Layer 3 of a small transformer language model trained on English Wikipedia (8 layers, counted from 0, width 128). Numbers have three digits each and are written without spaces.
A neuron adds its activation times its output weights to the MLP's output. To switch it off is to set its activation to zero at one token and run the rest of the model.
A neuron's activation on a vector x is ReLU(weights . x + bias), where the dot is the dot product.

Input weights of the MLP neurons that the questions are about. A number n stands for (n - 500) times 0.00091.
n0 (bias -0.025): 569706658698577451525736491590309505612203620585694650148514473656700305500402737387603505546490806436609617528477571645330132742458616671624377345327812788720472282394451254645413597315545586547470314607387444599289358239442676290527474633229385291504447336412514522566321697550454635319375414644578554254514544442462801371166436454398353558618513770513384528576519543220597408745455
n7 (bias -0.006): 782466329381491580559578625345369385780657809300599504569629607347320709370416534590703587640685402698425543620724496590351666620496212541508488686377320343520571484480395543700612651552328373063570739484403565436699461413433451467524492659492556346492552624529349425484468335319680358337542434588450528475640444481343447166563627553537641488463571666424558346496322726334489218436262
n27 (bias -0.019): 647809369381348242432521541418220547512798686627544467384725570472274545340448453246427762397323590504563488534271645298701360529266387504299591446697575500650395435293244640616721739672335525547407386698624373504390383551451598488564406810531705427457487521534555722444391648413534496340371383557413683559681496560577632617454558401255401447368623612454329726500443587559404729688492
n35 (bias -0.015): 350482372500341639529642683436724464572656464351500409550692331690491345292323685744517569365329594517269434694435542556570589721303364414302604643651403548649645441437364491330871630630753289692606597496384371670607382382406556569286603437898475601521367669580254504638428181631201735588574516356387568416392387488580569597412444255389437176414604600412528548415308614633588382630371
n50 (bias -0.014): 575263533169510348718270449537331554593543597504386439662647547399495444332541677309542260496646579401285442373956449669352451500481682239477604651355389675583514463700514794702419495514563721781327687546247454407514367454526327364454392441609628337662620878365318577591417341543395291605519789666282699874180263513607465270538951731621324514594609419409496195395520560401487372427575
n61 (bias -0.040): 600420750651500415366466457124345712423651423591181408566500671533776466470434525413170227397510543242394657025480490432430450344490485673301364529713521665352608509312543675377152603331647539770409589576276346510275546530438384510571472145554519318556490213272381472575433919536337874434461716338622419728592636614595516657688539356620480533631481456294701608541418479826699916686577
n80 (bias -0.034): 465380592828647609700523491472240742597369544256514281213589205286319472672400276546518584238515624509544402655585605226620728327788462435618626453430400617555727523766330426574674739586372560255496567518585484268422632414627423584409269563405622386589485453700443424207491564543756532581330672327533417267808423551567540564657426556693199293337289326092351802500421599424548688548760
n111 (bias 0.006): 513427584661514643696469810297615824640245496537487896598527531648606318568188486553268575402490482420445576361536652460653467612635161447452772585389548736478473604496636415646585758857449598408441681579127367209654416131294492318509657333645712583683429322673518333573666359476238588500495311508442557437246354343376566504550407413525444478504372513406433441575373524658628496514358
n134 (bias -0.037): 593532598436719373272670841443603408592469553553690723624552583647386696474924192479556291476683439328480658657625368567510261438642690597298744458195561677092837596630316807558568500345311640479910664668556400172628172381368457593656164408476490529277539729346416530646409200838410244330615642274417342616427535327666467166632422385361322510407281735476437589500358319376847505403392
n146 (bias -0.037): 368504471321574415396529549696504676565438365542655529517587492641352389774460526565650102591712353508563461290483435307342477512747617651673434388451619376431441222623520927354496580556672286411302235411553522376260722369418595463612606599439344384331425517470500334584702400610642565596417687588508565609504620571547684512866496213643594264426314450390469554592496618270523583376599
n170 (bias -0.018): 623609545427543648494349728495827542256525415321632404468434607500299701639829179510376511454338385312673413553754540565664751414618608610411283566389759809614756357607530505302510690231164409672448320510413194374580490531747389278515423727397264330505650728763541573793302410699361570295536147420596510402490710441750565668546611519313232351248218403360433423754340452481904271432319
n177 (bias 0.005): 486554559492437653439326423629589701584530469476468526488440406387240441489489469663515425291464552407571525322530711355849318253557572419620612448552560418372470449493456673274571568547487541339521659372364536562419634385355449496446582656607297545564310631367519747507507480654394581504361486673339544826645583537527409737610693317196597331400346354603482455497528815500469586662493
n189 (bias -0.036): 330278234585310228534310743162726468347640452534465438554422531429788536663334505746703653495726597474431603484422359896530578588751390546515340593341765381612694581550617391784734420714523587410592295414572650430281437281308637479851239457572354379510697355115637198550561397472741709440578412495469642300407834295670549273858217644229382515232396479234670155567282587589620531281777
n206 (bias -0.030): 912655580422489333489656748765525510440444391462432505526292434328500736603446526480560158597867619490572490589043372379587694449474326061392485728590268657445577323627535468434342203675473611536514490416505358050420438727619542686348726442463279717433516470552341418642367643514613859758122719570703698654374661468724468559685475561336054311490447647472248571552479596636678480145314
n212 (bias -0.024): 589475561423369540377611618508208491443566690411516653530646459314418393707420763738500482473659431678390441328617658446686353521559324692407479467603694384467651516488423391481538596288335640453516685407611518620488168350545477327299299608561484624638434421373412512496237383492743402396228160745359333508550388612530298661538562285468874646554643471519593400384552631322600579607772
n246 (bias -0.020): 669154637224422356688573568404587524659435755233607565596342745563661560547110562678391217271436386315465421658440811541156491468565673641594408227449387620740706518611436529410407393504353698524500505369639614294363334622546648574688693519719594673540373440415420624670437383166434518420491526534662450350707652596886696356594514607562447459721553430275296355483179324301556505514500

Output weights of the MLP neurons that the questions are about. A number n stands for (n - 500) times 0.00051.
n0: 383381541530741385293507522493356429451385277391453640586554754653527485692605550378288406347796345488489547179584611632328481284556661439675362305391610569250356430734694616300563586305479468775427471468415527593608615666503532454390437598508595466537301607500405624431445666313685716632386551408493453472521703647356645542783522575664352304416416401552404546638435500461351516471379
n7: 271240571312678401458510407576344381429414312639412587585419510520567689619581410467510477333551451399634406489548668480476497624569529303621487361456599403485329525617378450338656562503482730376555352433538533701481600568415647543604494408637330442407434572497477487584732725518448496440713632551645597521571397535332500392670453487365409554588330479630514564555503454611412302478611
n27: 639720705671568649433475568512660458319419422663509599523435325393565483460630444534359679496335710300454350746349446601635380379492613712442474463492259638580336455365630576679246580504403677591471709599549381550476789560466451319488496487458496379417457540431826492239396487549563445388292196460707295391508671352545465617517386708155665818334453591599927327329299702417371403385454
n35: 466312664428789595686507527475453429590570275511369456590462615478441396559626349649493372406762656396572500472356374331191390453627452442447540517368621649609438577644596331466350319333590443512406540274251478574517555555403632490534496616597584375571643413612670500778516536170569267427543427553451514517405573634599642507518385571686422616494377613539496588810345453469358474595508
n50: 620260534508510418662728553458318542285361465504199355612521536405659688540670452474509564192677634200680405240644437782438705531401572332496600404397727644641590789705459455318455476504369698500587439492391565500325373414269818408552445344470623424712296734414577582394465406650550472531674352723317602508251261442337352263412587614401381389496663560688355556470447761464323706571524
n61: 581402586471615763382614633600625407597504367427406432527401609425432447582267618342533573441597567419537615604617428422492580475249859230584508528437349310562437387899241445219624664250519647629811350531561421617477465402489603358666451556656473272622604677560521678488500730389430509458571278504511410302567337717398333717449416886330496594415405344488604369594496657593240336388242
n80: 324539595751302778752385437597933410406445514525517479568532451445504591275244280567382418339374473517562560642474374541591542193573533613342652367604222356543378443753695615491271500410619260347448518477748492622409484437582457687395663396425438525518458469572851368452519421470288477576322412432413147642406471536607470581462669385815637427503513198803680535697560437531643448613651
n111: 528259485393785457573511551286387523596422544561619638588408602959425462409320441651402679562444276571504478377200588335539543592582371407308566396478450618598599553481742485572480482373504561400682504475226496519515518522531444478453602548473372569631473407654624285372454281472557357528681249523545577596210734511755587525516459553535548564598203746470569496359195483565566653436246
n134: 468254641601506325460540771505693460303294658435663646456183619634390723667813583546459470678540357500459846187853645470560536349608642183514784456398637446538413326282457548395505553432430228180230349391457316331794398674432473747834495177551443465366629686046576485273500535659522634556690256408509505462472943495365221566573564656541678615625439803653135448505277196758617404633506
n146: 385411437407307586250433492521588399355522490411173850542561486427395641254483274534413715561314592276419439566554551879652474581358414466591565504607431599580577396466345573787540460487192433639500486711559539492092626378381598508584450429487314361598487581765718631480586636496328421516555250648391455698659457496383378386351529576625878676489658403467595875449349542436349429703580
n170: 500845411748500471589449478523469774344620859225349626556201646414568594283505524514562621695732582510434428469763665533483274309583463281461615587391352491504635449067233545422441446413561297597473573535505666292719338518674801606708366588580649332578467505694500364383556232492540407461652632496213613491161428574078252487297359663529578485291557418234505597626599613753871485587474
n177: 542474480685606177537637510483581480591555328530180465456643576741514612656554375500552419445648463511449516564307269588361569625601576490359552566347526493327494394466558497472422368542528375353550335414373462856465409254402592341647430511551532614522541678615541422474531575485623589544620513429488468563651562510593650519517323651421531296606517518543349233537558367385604589348422
n189: 509591527509383686505663422371490771444388648468742364540702520644382386408491528278328400413336421491766289217814673463554304200356761532445360420531639280785321455491715465633514552519458587639567647594563196379491330714278337599375532672619598563450370380646367465216663582557359937542441478448863172606562505531415522576617571242481307273511620460692490509192482400414570543958646
n206: 483784696265369797450789581604598467432460728612553228280240440540332489420478161648380757810159415488517354450839697748464402655171544261698317484170402408809629456855422484424318607361568690537277556315674165577409575591343441368882500400680223667457677973479630853312459517591410828572180614261556355641305277357400433620436555595699424401250375298956494590522328764245570052736581
n212: 449725571433387542534459489427745470476508595418449670553467512648632301522534492413313448361353634741508511608365424432493251415726542602364550624684427323585668302455368536601328607523399551337538533380392402496361489253662579746458537672519430493422572528428579536378380673507472240476532551546709288751274508504490379378323525526443547566509485284581722599340687438507460362500972
n246: 624687607462473586285367371669391511622747553603524365601578385602583639559646654469681821702716350779639637547264511465338355035643362566407610601519492429493573474388471463404363430500493386651199602413627399530427566467444468446558462311396568305114477468659403530353363531593500703489301433570546397360669398692558546471627608561527468604325496366447541789588463483569348557384475

Each question names a token from some text and the token that comes next. It shows the vector x that enters the MLP there. A number n stands for (n - 500) times 0.0084.

Then comes g, the gradient of the next token's log-probability with respect to the MLP's output, scaled to length 1. A neuron's effect is roughly proportional to its activation times (output weights . g). A number n stands for (n - 500) times 0.00073.

"y", then " works"
x: 435458587710417427369338399574648286541279498606603434526425415463649460542511516539529671367557422514519445489434542539451461530747488639631441705559407366538533494339083613645392388370453535421349404643456570434526455564395643485554661559511568571567404532575306794640715382620618424477498280546381502433579375677584230391619469541753453588651320495561466291300432473664395454773426
g: 450504582353402584512531598397560542511335396665420623345431619603421495598557522327443369543512412534585370543784600382631368314473750463545274371719583311557615303433409569182563538453374648604562526498527498602617593510516624484664444444615447440542511392589698465505541494657464788250513555185736509347557524511214450211561579559400330577586710536612343558418531337662512365495499
Which neuron, switched off, lowers the next token's probability most? n7

" the", then " Ton"
x: 358488594728433448417256475494671349514214451621648278487468492480654408636494493504668639455526414467410479565509510494564593392716481605569442748559424415578469483334165695457402425361525515507389443671342415438458513483384579541543680547461480454650517478525423818460711439674618457560496470491523508364641461645534192318546404547687362556589316563521510401236421326803439445761563
g: 451739365440441582484346386660585381590509684549404475579732783409512428478412231204500383421500410409593364438293672633505540474425588688508532505371539336634318580413465464533402814614512399482466487520250621331607413543368559650449604560548681757485415490404543417602678590364411451544417372437420558490405512483487467539570676225596540199529630478654654558395503357484464682772546
Which two neurons, each switched off alone, lower its probability most, in order? n80, n189

"d", then "."
x: 426503558727366377410315463479800272626328492567557470552513494423560456565540637505584718375573335542500485507442558539564432526738407619580340580509439345577517520348102617636393359328513545460453474667458508455436392514379569534533631608456531500634384435613432817575631304590562474473455345439474476469520436698475246452668454569830421554656407598570422247285428447663414469751466
g: 752455570554394551512285459254526436762638549470589462694500583463621336394532539604637729421535756549506686547262456296499491485634398476237571436465463563304258517367351447752407397490571221286441305676644504464559511451591454360581467544385497651379387752523302466492437528470540514623448452642277551553580520705546404751643675368517419479540460556508642466553430654401380571373488
Which neuron, switched off, lowers the next token's probability most? n246

" named", then " “"
x: 428484557760400449423213460629703441579362438588626356569459543405638459553476489514612661424537341435437531492463509481626503492720397717597426637471382328593458469372185625581330321367576432411331385687402465488417515414408543491541622571371520498709511386525405821434695354672632556563543374510459460461525470598559327327641388482767448580681316527605489267450520325731445405748601
g: 379642506393458497235352463506225575600654497457640456529507567580495524553590630369345371788523413575429589651326542579514409366581649552619494534500403524407623286396597797197480603291531520400434639336172593507565508570515598672467546661668650396459420387603414454662544645362530543519376656561589335305397468390444752507439577555446377270392574457552473460479537412544572353864564
Which neuron, switched off, raises the next token's probability most? n146

",", then " 2000"
x: 362545508805386392311386486552644271564361384552539343519462411398592381543499440462774703408536422504460434510446525578527522590761353559600434695454527443562466378334203693452389400439455464526340474646376489468481581552525499464544646663420425556554510439594404761467758416613634390455519389482541596462671427742637256311685397516765361547550341449568454328345443305733543482775515
g: 532513574646427593722609577460612413334352503804642491675516516353580484527442428394596504357177362483591464385379410500532547448374691339377526596492503438665711398420499420886690473590290353537293668442608387525417546509403638550424750500557317301456380584272425566372353630700667528520534506495437553572599164605418525605667524349461452486440663600471538603464408545458653404402391
Which two neurons, each switched off alone, lower its probability most, in order? n189, n80

" on", then " coll"
x: 428580539707464383348322479537689333580298474578497384492499375457653450613518458438617654465586445474532457524420435520547532581732479612555347633536460340504462537346154685567337335387482510517304490703367454322361544496462499494537638512453545537635470415648385829491632424549664599501433427621467429360532483599573299324727399587839370495721271517596546393341372316708494461762554
g: 494566686562527593624591559544751474357371527622558620585299723275544525414433611352618054400251510620587430419562477451602452389491588343480525554509717499467469467425521288763675512403352516843386402417507392750530616547397423346672624562346517491346437645233503415438459474653612570418466464455555394546622534680464325518542374612611629481457352517341436639494466566602573292385463
Which two neurons, each switched off alone, lower its probability most, in order? n61, n189

" two", then " months"
x: 432472592722402426339364467555732334485300414595579471519426482499546407554601567406597638444618383534444518553399525478493438448778501626657394698507458496520520443284141597553387437382559552531304421747330428430474521526439564429576629511487534509528533555501397852371678417702563482499540296444393455376545433635601208336694424539716348596672318669658464321301423443652562477727473
g: 483525439418496456448681797623517591410389334470547531557282218547535620558667210562574717419604426285423628564509440369642376538575359378470510426330429620400620493672563409584398504558611489550525297542633295320599394460541517569489506501345471556778492701505483504319493478763723491679441213560477331542669359513784491400445343754328577448474464531747467521470431490456527550326527
Which neuron, switched off, lowers the next token's probability most? n134

" know", then " about"
x: 471515476705449496480313546619701397620300451625560390457452419453633442536537505357549701389462447477476515467452464474537558521721400643696373790539463425548455471274126599426320405269529490537339432698383480490477566446474485384544624530519489440617582440577399889537662392539705437518473409488382605324484416549576249561708472544805365521680283560581575336392516365699457382641530
g: 610679505241819735644478403677468286433409655491618468503353461583372613403653381558204413476226615563544339556405604512381598614651515411484594621265487529558610560392609429607611467531436537298498730574462311650509754485396483381407555508655417712495363450598559537313502388640757431711387472337377619467606594402344411468502675397428553289581524570486324515449372580538394475475413
Which neuron, switched off, raises the next token's probability most? n170

" needs", then " to"
x: 496525546689442491460323513637598306623359502553618398470479336407640353544559560354584671401597369486496560518419518532574506600709501648564381616537516490521474407216123622532370439352485418428291401679364548583449516472461488471533630514444588482611475499535374917586671401613576537483335253428419522383465469744587273460641484561666382589685285526598566319329510467772394406705522
g: 670568495374582484357553534736369431564476559355455570451841586741429416520724553511392484480789399472422441460610507576323455393527545594605471396292528534484394493462667436094582636534436647559607342428395628425477461394286389711521536313352649578631567386610721494529564743332427693503206516572412574535461494565380610355617707489474298514477339553494439252455469380652515523427531
Which two neurons, each switched off alone, lower its probability most, in order? n0, n177

" do", then " it"
x: 523481526740425482525317499530700334610292396660537487516513450348673410523580524376517701408554350427499469529469476483600604539777341612637404652434474460578449425304130604467344378291525468541362440779304522426467557568486532457536602516487479438535483506567417903474719450573600487532480439469410575278564373645540228540667504560770361504640292537565423458413487441684470334680450
g: 423430507886626566543369410491538671452637753419457665524305446296473567444390585558505575553268459696588447310401610469729849558492431522661402674547424421618461545432432657471678406276558502468432422441706569611463410585596535451510327508506613380446502526491155503482411523651401564385491400380690488417234553525390632406601358319599539525445662355503385356520596394463580736273553
Which neuron, switched off, lowers the next token's probability most? n170

"Go", then "ver"
x: 494541549728378472454241476628700349543320550544475330536530403578616477391489405497643761397568428373498468568346553487608504662733397530738323672451447442516520586232181637546311432335406436534341380658349461461523530464364511457613639552577553547662503393557452877582669333576496379505470432496546490409570378711562300430592414549731422629633310596556462406285425458703505429675466
g: 425584615595806510689534699587717315319504331374548528516438551574370297539464606458501410384259186572391492354371519531536384399525472343616554592348442597653673406701712428671573517543377477630359606365601370568672625417359663556554472443528419238408329441386363578558568444682777529478499396687594557466526263661583392481398521409616455561314526532371772569472418525622554453460359
Which neuron, switched off, lowers the next token's probability most? n111

"i", then " Han"
x: 504591602746338496301298414539560325564348435615488389443480484553571374524487475489624688366491363465431466477380571491536477508706461590570505691529447371553533478259049580640417353399480524497413502719474556387498474610433553608531640496516443549566439480697388825596671361584653423523481305532514572381598342674526196499615484600784455471628312535585486293359480420681381478701555
g: 254490394494307455221409522482435549502506584511482422602522788309520495458587337515513612419732491418586517526638535641534579518521542593638507520517553607654475725403384570056341635545588556564464296458310606449646338430516685550532472520615479412519662484832691401469611564475281467476460542355454365537196538361407695519422577406526490506363519561554176461630605287501534505681655
Which neuron, switched off, raises the next token's probability most? n27

"xi", then "an"
x: 491620585682357456331336440552606373524284450609496379431423389492579440443441495389569677356455410557438563600413481582639527489665359581468414704506540392525368502261084719549419354357550558514427444654448538402583590618455557489527696536437511507713353504534389919540677426622663449555423414560461559372625346684470293530646440639686582499591294482655351348348469513637347448707495
g: 271447451513462508643774476331545420118483607652577434663334379440621415612637388421691559428671402392454561559489536461692465447500392305577597503640655700518632603422494449362434602560594475554355611517709654676629441586520416414319450115372441537565511375494615440544413608324609590202337600471362561335492689695468510417444336664425641535540482617564664473293458466473504545317575
Which neuron, switched off, lowers the next token's probability most? n27

" to", then " Confeder"
x: 473502563710371450407317568379582408577285459601593417454527405496623430553582563376674689469538467473506520497375554541552607564690451588501366643583502216577428381331196675621313377386466444559290351692399472429362573590389502446511699557521505519586500488604387865469683420597570508464414371489464547371506471731443369425620416536835463565782345548572439368402383335688329412783495
g: 239515541537364595492466386340612494301518457515453404640725580455501448876298562321439472447390586293519559475391696468640524305480644523459616623353654338379726475685715512417593540652391540570252630456472276690539395419614805583532652489505642515382469344358434409412473440557478595539465565379467405477455497531705525431521267675738516442383390742315564532475514438553420329557646
Which neuron, switched off, lowers the next token's probability most? n0

" in", then " the"
x: 484507485697432410324368503427633389550286484539574361569528442462629462587450422440598647464552484476459481434408472520575455574718493558546353669586440405512412479388190593570280344385546476576290485703379469422433567581373488511478694559476510483595469443610361927529645470606688551497427392520533558378472411693599368325668412650852361548722278544569481374287362294709480440740573
g: 450546469721496418474548426456505683344665442681540454733593376250616478542424555416618378512416388558603666353534406506410540465662628476530356584616615423514612537632464500800493398404343340490324655586814548520198560416494662603682527555298553450287328325349318597587219480486565631432586391597399566568302362477456643364484445627855389535470537492379663570482373423373481615498477
Which neuron, switched off, lowers the next token's probability most? n246

"ro", then "ider"
x: 522478603693377455342333366577688328500299462673530418490395460437751397407493477541615686302538378385419400569442455539514359572592395623644415698565475393570515508376188652598334376398480529602447380612394625385637517568404552515461637556572560531601442403573409910585725416609632476503523432564440505339603408699552261394598376538825382528725337513557419361327507491533491376679411
g: 419429506319360391650702383604382560583415448720636462461260414453477515621484573416342605433578502349356503606573474510530565644522461448241566611436527412556504597608749631566676409403762276317592429348464554454263517353681377565370574445369394828517665328571672529629463722506669528535339465540406449428471454276482776516395397398668248588603693510594491537514501408691555376447379
Which neuron, switched off, raises the next token's probability most? n246

" Has", then "san"
x: 438509585762344468389303423646598380604360528747504424387370533513558485491610414470632727432507469462496457569475553500682446593739413551621476624622467462582386528288121673555380360413583444458275401676391549479430522506422653497585619408417534441574469441598448853402663385597619392452422373512423556355508364676495299356525453570751315481648309572656386308420479504804463473641525
g: 462364443510463562215466381381166531674530365545353426335530405576358408596635455660471607632710491508644558649656442585435499304448489930679595371520578401569509366542634602246235498483526707473522575584609478256655620462515575602517481291505524606459556531762420407610635353641523508462510612578412510391467509443481300585684612445454503485515353408577379268523666229468451554417576
Which neuron, switched off, lowers the next token's probability most? n0

" the", then " article"
x: 367495557728435479449278462475664373533183422610606279466459477470663437612541455447713664475512411486405454538508541494587576467714481650523433712588465405578497395333168671465419390417495522523337439627311397487422534507412561530567673540439495474676524486512418840479726507681632431555475399445541495436642421630559172377514378553640379563611307544564527397236409324803441496742570
g: 479501528381574522353145731690544489484557539394438381727284679726330433372339788436392459502686630518469539684744574335521510431649611454576368474408457531549420572496439320353416556391580637394666535598459406667399268467725421330450497744539488533374709481655467426537504536504394322359546486616446529513375551478395470480286564688521748567641301419607387388505361455490392689604555
Which neuron, switched off, lowers the next token's probability most? n61

"ced", then " and"
x: 471582515689363368420296451515696324625272482563573417520464412381637481606526578455648679409553364586505442492520589594638370526652423574495340563573413400557469503322109624622366440356590456465413545605412509469445488545445543478494664568437533548718384467648384884531689330548606518462414321428530526391476515706489261430741525532758405619707425559451461251317427429631363436740443
g: 653615351525485486403394559412697473722670308476439242472552560299605420415381343795570522369486666574423680557272528390434516835567352413470621526349640656594415448484407326770531648380592437510604544350565552639444417444445454335405659355515330529472263621368342405470443479387606493606629484566411788540583621442598426595433677436450527689416527541522588316588603654356482550235477
Which neuron, switched off, lowers the next token's probability most? n177

" San", then "ford"
x: 395617535759425406432244399573653446573314444686524459386472510402593394460548491384659755457453419458500556585411531533600461514749398589578460626504410370694406488248183626458454387407598484599335487633400541378495586536449497398457645525338608463581517398588477946434691362665598294541593367474465494379613411723550258340603441566727371592623388470581386384368426450615469493696537
g: 350561549417404464550465441579663447545420629661477396439495533596564621535556352573504683578471684179638716577520452472376739582625418228605406381478435637363454758313366706577467150565515693259465647474659553484326309438466565366631402571477641683517245466558312485576304580381446568487431366422431512719561471505489472485413497402544431288447685536544639642479360709624375571415605
Which neuron, switched off, raises the next token's probability most? n0

"port", then " was"
x: 407600521738343470291269305672623328685407464593388349470451451453588545424429521431666708443565449393480480527529519500606511504694427528513360692535443374546478471304150679544417365387554506414386498632547458482517541478379496494482601557456477582659462445568392976578664360567631439469436368463403629453614453723537322323687495649697455568597397557486538347262455447685401399728557
g: 651344684758481445663491542552532517561481593742436570532517518466315455448371577445682438514363538683378458575409399412399417478533443335398414371565348392751645301496334628700513325480403400412522625513792530577358470470460477515642599467384578524405414636303345566616302446427593892539493539652355416474579547508591541441486363549475530443442416727223650540327492442442795648226648
Which neuron, switched off, raises the next token's probability most? n7

" about", then " To"
x: 419495487628464417393370480602611344604270427632571462504495403471665449551636465327564660462558438407506486455448471575550558532788485609553322730527492296531475450314188692566343442324523458476391439719371476498429584477421502454561621489471502496597543443595336860496663396652641518459466383499448503335548423704519295378781436496846280559625280493655547347362406379644457490739517
g: 661459407539479535368321510394367628647635531376378474604660653509489247680627443437509243463541420319516615726525636566424329601503482612364600689378441572708322491366518566464414715656488395316377387443324447428402649696583553616448457729461627590364638495421383379490733540309469397509466543469533362521390521433668740474325506503554551194590476515496466537510623158643487448703698
Which neuron, switched off, raises the next token's probability most? n61

" Now", then " Stan"
x: 461555505735388451360315468618616411540293534680551374479526384510626509396515526437618731390539522480469432670394601498627460630692417518667358674540328416567414454307141581566334467475418437424274419651476531523439528500443570466545672595518575409622582423534413845557726332576610416391454334430354561404524420719635289336600464584828356566591300557576378433393455440708343575674428
g: 373551510468606389410299566360389503510613694452460481438511538376600374471484311508428437625775537475551371385480582544430629532507745688482583445415533523362352695447490809137383498561596500605541265422484467521585300542846331626438424496537593704484555621794468450511455558567362390327388384410630571462423728598473531491326690350550473432513554490717384501510486214792509475494411
Which neuron, switched off, raises the next token's probability most? n27

"x", then "u"
x: 415553591700303449323333391502605318524355464587442383446472407536634410392526492463585746390537453494476478577475507509610567462712419533539387703555488394495520498307062610595443457346570567493379499655501534422486497545428550433602684568457506492643396474609347947557745365576529461579542345497458534431651389698558221434605379535745471484534371572581465336357377410699413451745562
g: 431629515550576653695579328805497383461362494521537589723388582423722545659369553506462322527376186603537520444613378431361462448447481359563359496700527416396624510489387384773677580520313363575435716332470313524461585616184501491417601473612359375392413628389599696454418422490557423582633574503591515628700217303482692546557373518740593401496433515315463339656576625514543481371492
Which neuron, switched off, raises the next token's probability most? n27

",", then " A"
x: 372476562781411455355306550583659312558337430599621365544452456444632359548473423470787699446531417467457475495411517595523522562731375561606354702391512457599426389344182699475339396371513463568378464658411444487504552526460497480514642594458452537568474463549437772502754335643586421443622482453449603395592458698619266274674378532790407551568395468547468302317424298704500455789538
g: 422775236426276461504274536586460634619655268534310486564489594461590393410404425429516582400554618429568650695687388480610513511390678470336394605577536543666343651507443482570311721435464530241437488531231462163522442505529756558316579578279521593610590598583416465436690443492467327341675256589552433610302622508588552535453493687448442501420422584666521540509623463550359689492647
Which neuron, switched off, lowers the next token's probability most? n146

" camp", then " on"
x: 516517562725396528333309403636652386662354412504573353440519441407681514431610405514629675464567455351496430563518421483537522656663448523550380743551346457466503470257205594517369312397637544495289471680411456441400488504511431373501673452502547460551581387519373902556703374665511454494459355461380512402485416706573237415681422506787432585658267535555534489337470436760561477720625
g: 428544870302689498696565495469606289486431668599624506503398575531481334551457367507639504514585435392634384621422480404319458599489643389467371472532484449353463244536352541799512632739565297521540695705622320552451456637402475541800533553493618432288648452592335317323638476551520477602177579503464449522620553438530395458568547518382495219570594471411569501578404308686528540367305
Which neuron, switched off, lowers the next token's probability most? n61

" our", then "sel"
x: 423465557665503417413318583580697374560240499648618423434468484489621438530534491405557647403569460474425467564417513506544491471755517587614413707620446382606475502233152641445333488349565535433406462673293510579483523442509652432563601441488534464569422460577367837433666440580534487498552419471445547296470369682477114449659368572726271604665350616604532440296494453822428389706498
g: 485336381402273350372465477498404616658616348389557501471633328588495632337603539575389788512736670460456587633493433559582356395480290636675504428422428727507344614516546414155309429424753650484515406400263616438657449355610638583537395441413597486644664526735647378389639612476560397655563602504521343310361524366468497440375538609385510726520430645717289517505613488506388566504436
Which neuron, switched off, lowers the next token's probability most? n111

",", then " South"
x: 375543540794388402309386501589639281582363416562563350501461411422637376577504468479778672412546425485469452492424524549537467539751378535637397717446547413585479375353242727453358396420451481507353463650399480467480564551507490467565645630460380581588492456594370774478763372604606380452503397486473602463626424776632273244635395517766435559580358461559427296315441320734518471748562
g: 304455465572609677508478605564514470662498362428339507661475625353551626373233279521476643144408446511673612565455495674638602448525604518633589476452464338542539550306659197399441529518637391364374476422377523410670569722196446404373400680522701595839531526562440591424477508564482423759441344226634432395617495613543371422559627675599518537515479593494520335557410460588535288506514
Which neuron, switched off, lowers the next token's probability most? n80

" more", then ","
x: 597508581649420393329373452598769364487235427578633412487477454513610373548535596379584661392580450472422531557444530490572453531671503591626395653500435433540403476362193629563328409345533438444280495691316466540549533521413578429494625467503433461560480500544365887430718388594622518552429360505398540317500435722587194425687420602833323598694328653596369290485429515652475462708514
g: 673380455434401431360307359390394426746469687425549457348509461567350445315510495477517674497628626635528543677277502516253620660504654644374658700577555515246465419335500285450410611449724429340635492511398441262589500555443303491712435403544479634333555586481445360742631570405581744553490287521520216578404671448675629588569590689593442334469497452585494528461659544366646574387462
Which neuron, switched off, raises the next token's probability most? n0

" former", then " National"
x: 456517497758445391361257470547725400540363370627592370440411508421611493575556481467744660454562353417419398558498523455633498469656476649646420752522414317550455426312303696449434362447597515395319318667398478522435580398451521425524635580509493518603579454575378816417687307674558431482508346529378544490539399746631239271645429616738409484672361562525433310321441467719551429750595
g: 431518519306393548310335390393471729582513406525559264426599569340442397589473234550526731607748761540392663546390520532526520433541534593531610615503430452585381628545563746089443664436614538447635408505462437345576447623310682598272387481418500700572470342729467496637673667452442439550536417367598516407369574401507622403263605465365617573603552407409309426388571486563331708627559
Which neuron, switched off, raises the next token's probability most? n177

" Han", then "chen"
x: 397600656704363421388292453619649376534284494584576332463480530452604387437559375401576775379448402427419485558340564522584522593770463562650391679499430395586370553279125646485450426446567482383388342699384579413444571489462517483526721507439494449722413458574498859462618370609645455589481380497402544476570355675617330363575409605831418452567363481626484312466451535694392547673528
g: 381460402529433364470543558504318600722442513394344421391582499601430544385480420627498516480461629625682293461495501543317513583424370421543522582694488683183324548629528484446384560530526567507542398499442451347448304566538554687760382620566688285360580565779555467390677556800448301298495634249468416458363486564546483442486623594264549810602522704690364450447524509603745432302428
Which neuron, switched off, lowers the next token's probability most? n177

" reported", then " that"
x: 461577533721424459400283466638725347612320479499606425547516457525527391524443593428654732404542345504475425487476451497565621541729430664524361669548468382537476478254155654577339335417512557426272446690418430599327411441506550417479672554483438570648586421527517806520595309670636497486339274521390488352554518678559338386698490610704443508665289449666455306442423364722487451696597
g: 723456663326553662606523385385372501548579487438618327526394431443674341378583771544558423327309564588207707632334433472546507471763382496415577540484429519449598401449523420326244475473446683316447237543679722472720763600444345393553498483512410722388675445519691544541626617260647565365445560500288606535532625590605533520479605556511503283314402508404384630534530533534374382542503
Which neuron, switched off, lowers the next token's probability most? n212

" just", then " keep"
x: 454400506612377497383406599601743383594205456656539365477468367445634435517567483380604726381532385452442482481431462479496521565737440565617376686499436375503460424359235657520421428334564462495402439689432452507440573482352568404551598467382531458605584471571394953531753468577772521493455405440406450444563426618631215499711430502796297491657318547615520291461404420668481435697577
g: 596571441573646375538574466455583512526542460756382564626477602356740594342459500507640238415348537269454499269547556617547396601557551261607524354657504374422429387534616591766279535504333423751579394514458529607522631666456316598455369461708498372370566641497490504482312467602359570350567533535571490636650413670452571374629264356678454447400453737341543632464264316591596226646504
Which neuron, switched off, lowers the next token's probability most? n146

" to", then " 800"
x: 506467572749420437380361586360697374639302398527632403500506408451641467547589497371626676458541423430525462482434431516523645607708470585567452680561441250529467475364139669552375400349403417559347390639316490418393574550437501419503627562484503509520464473611448852497702416595601565502478421462514491311567489611537378376712419535867342526761331594522517370367426342693436387784439
g: 538502539595580540666544484707423214352554568610659388515449578470455536663645512317554314397112310505509401432561491308651443559309493338306467528518597471702600421532589535844752603723403458307541729612545283532331554583484589338567621559404462389425324698259432641263418546473424364625632462612435598439639426541654602543568390473610405537397448572485527477569511380448398455659446
Which neuron, switched off, raises the next token's probability most? n170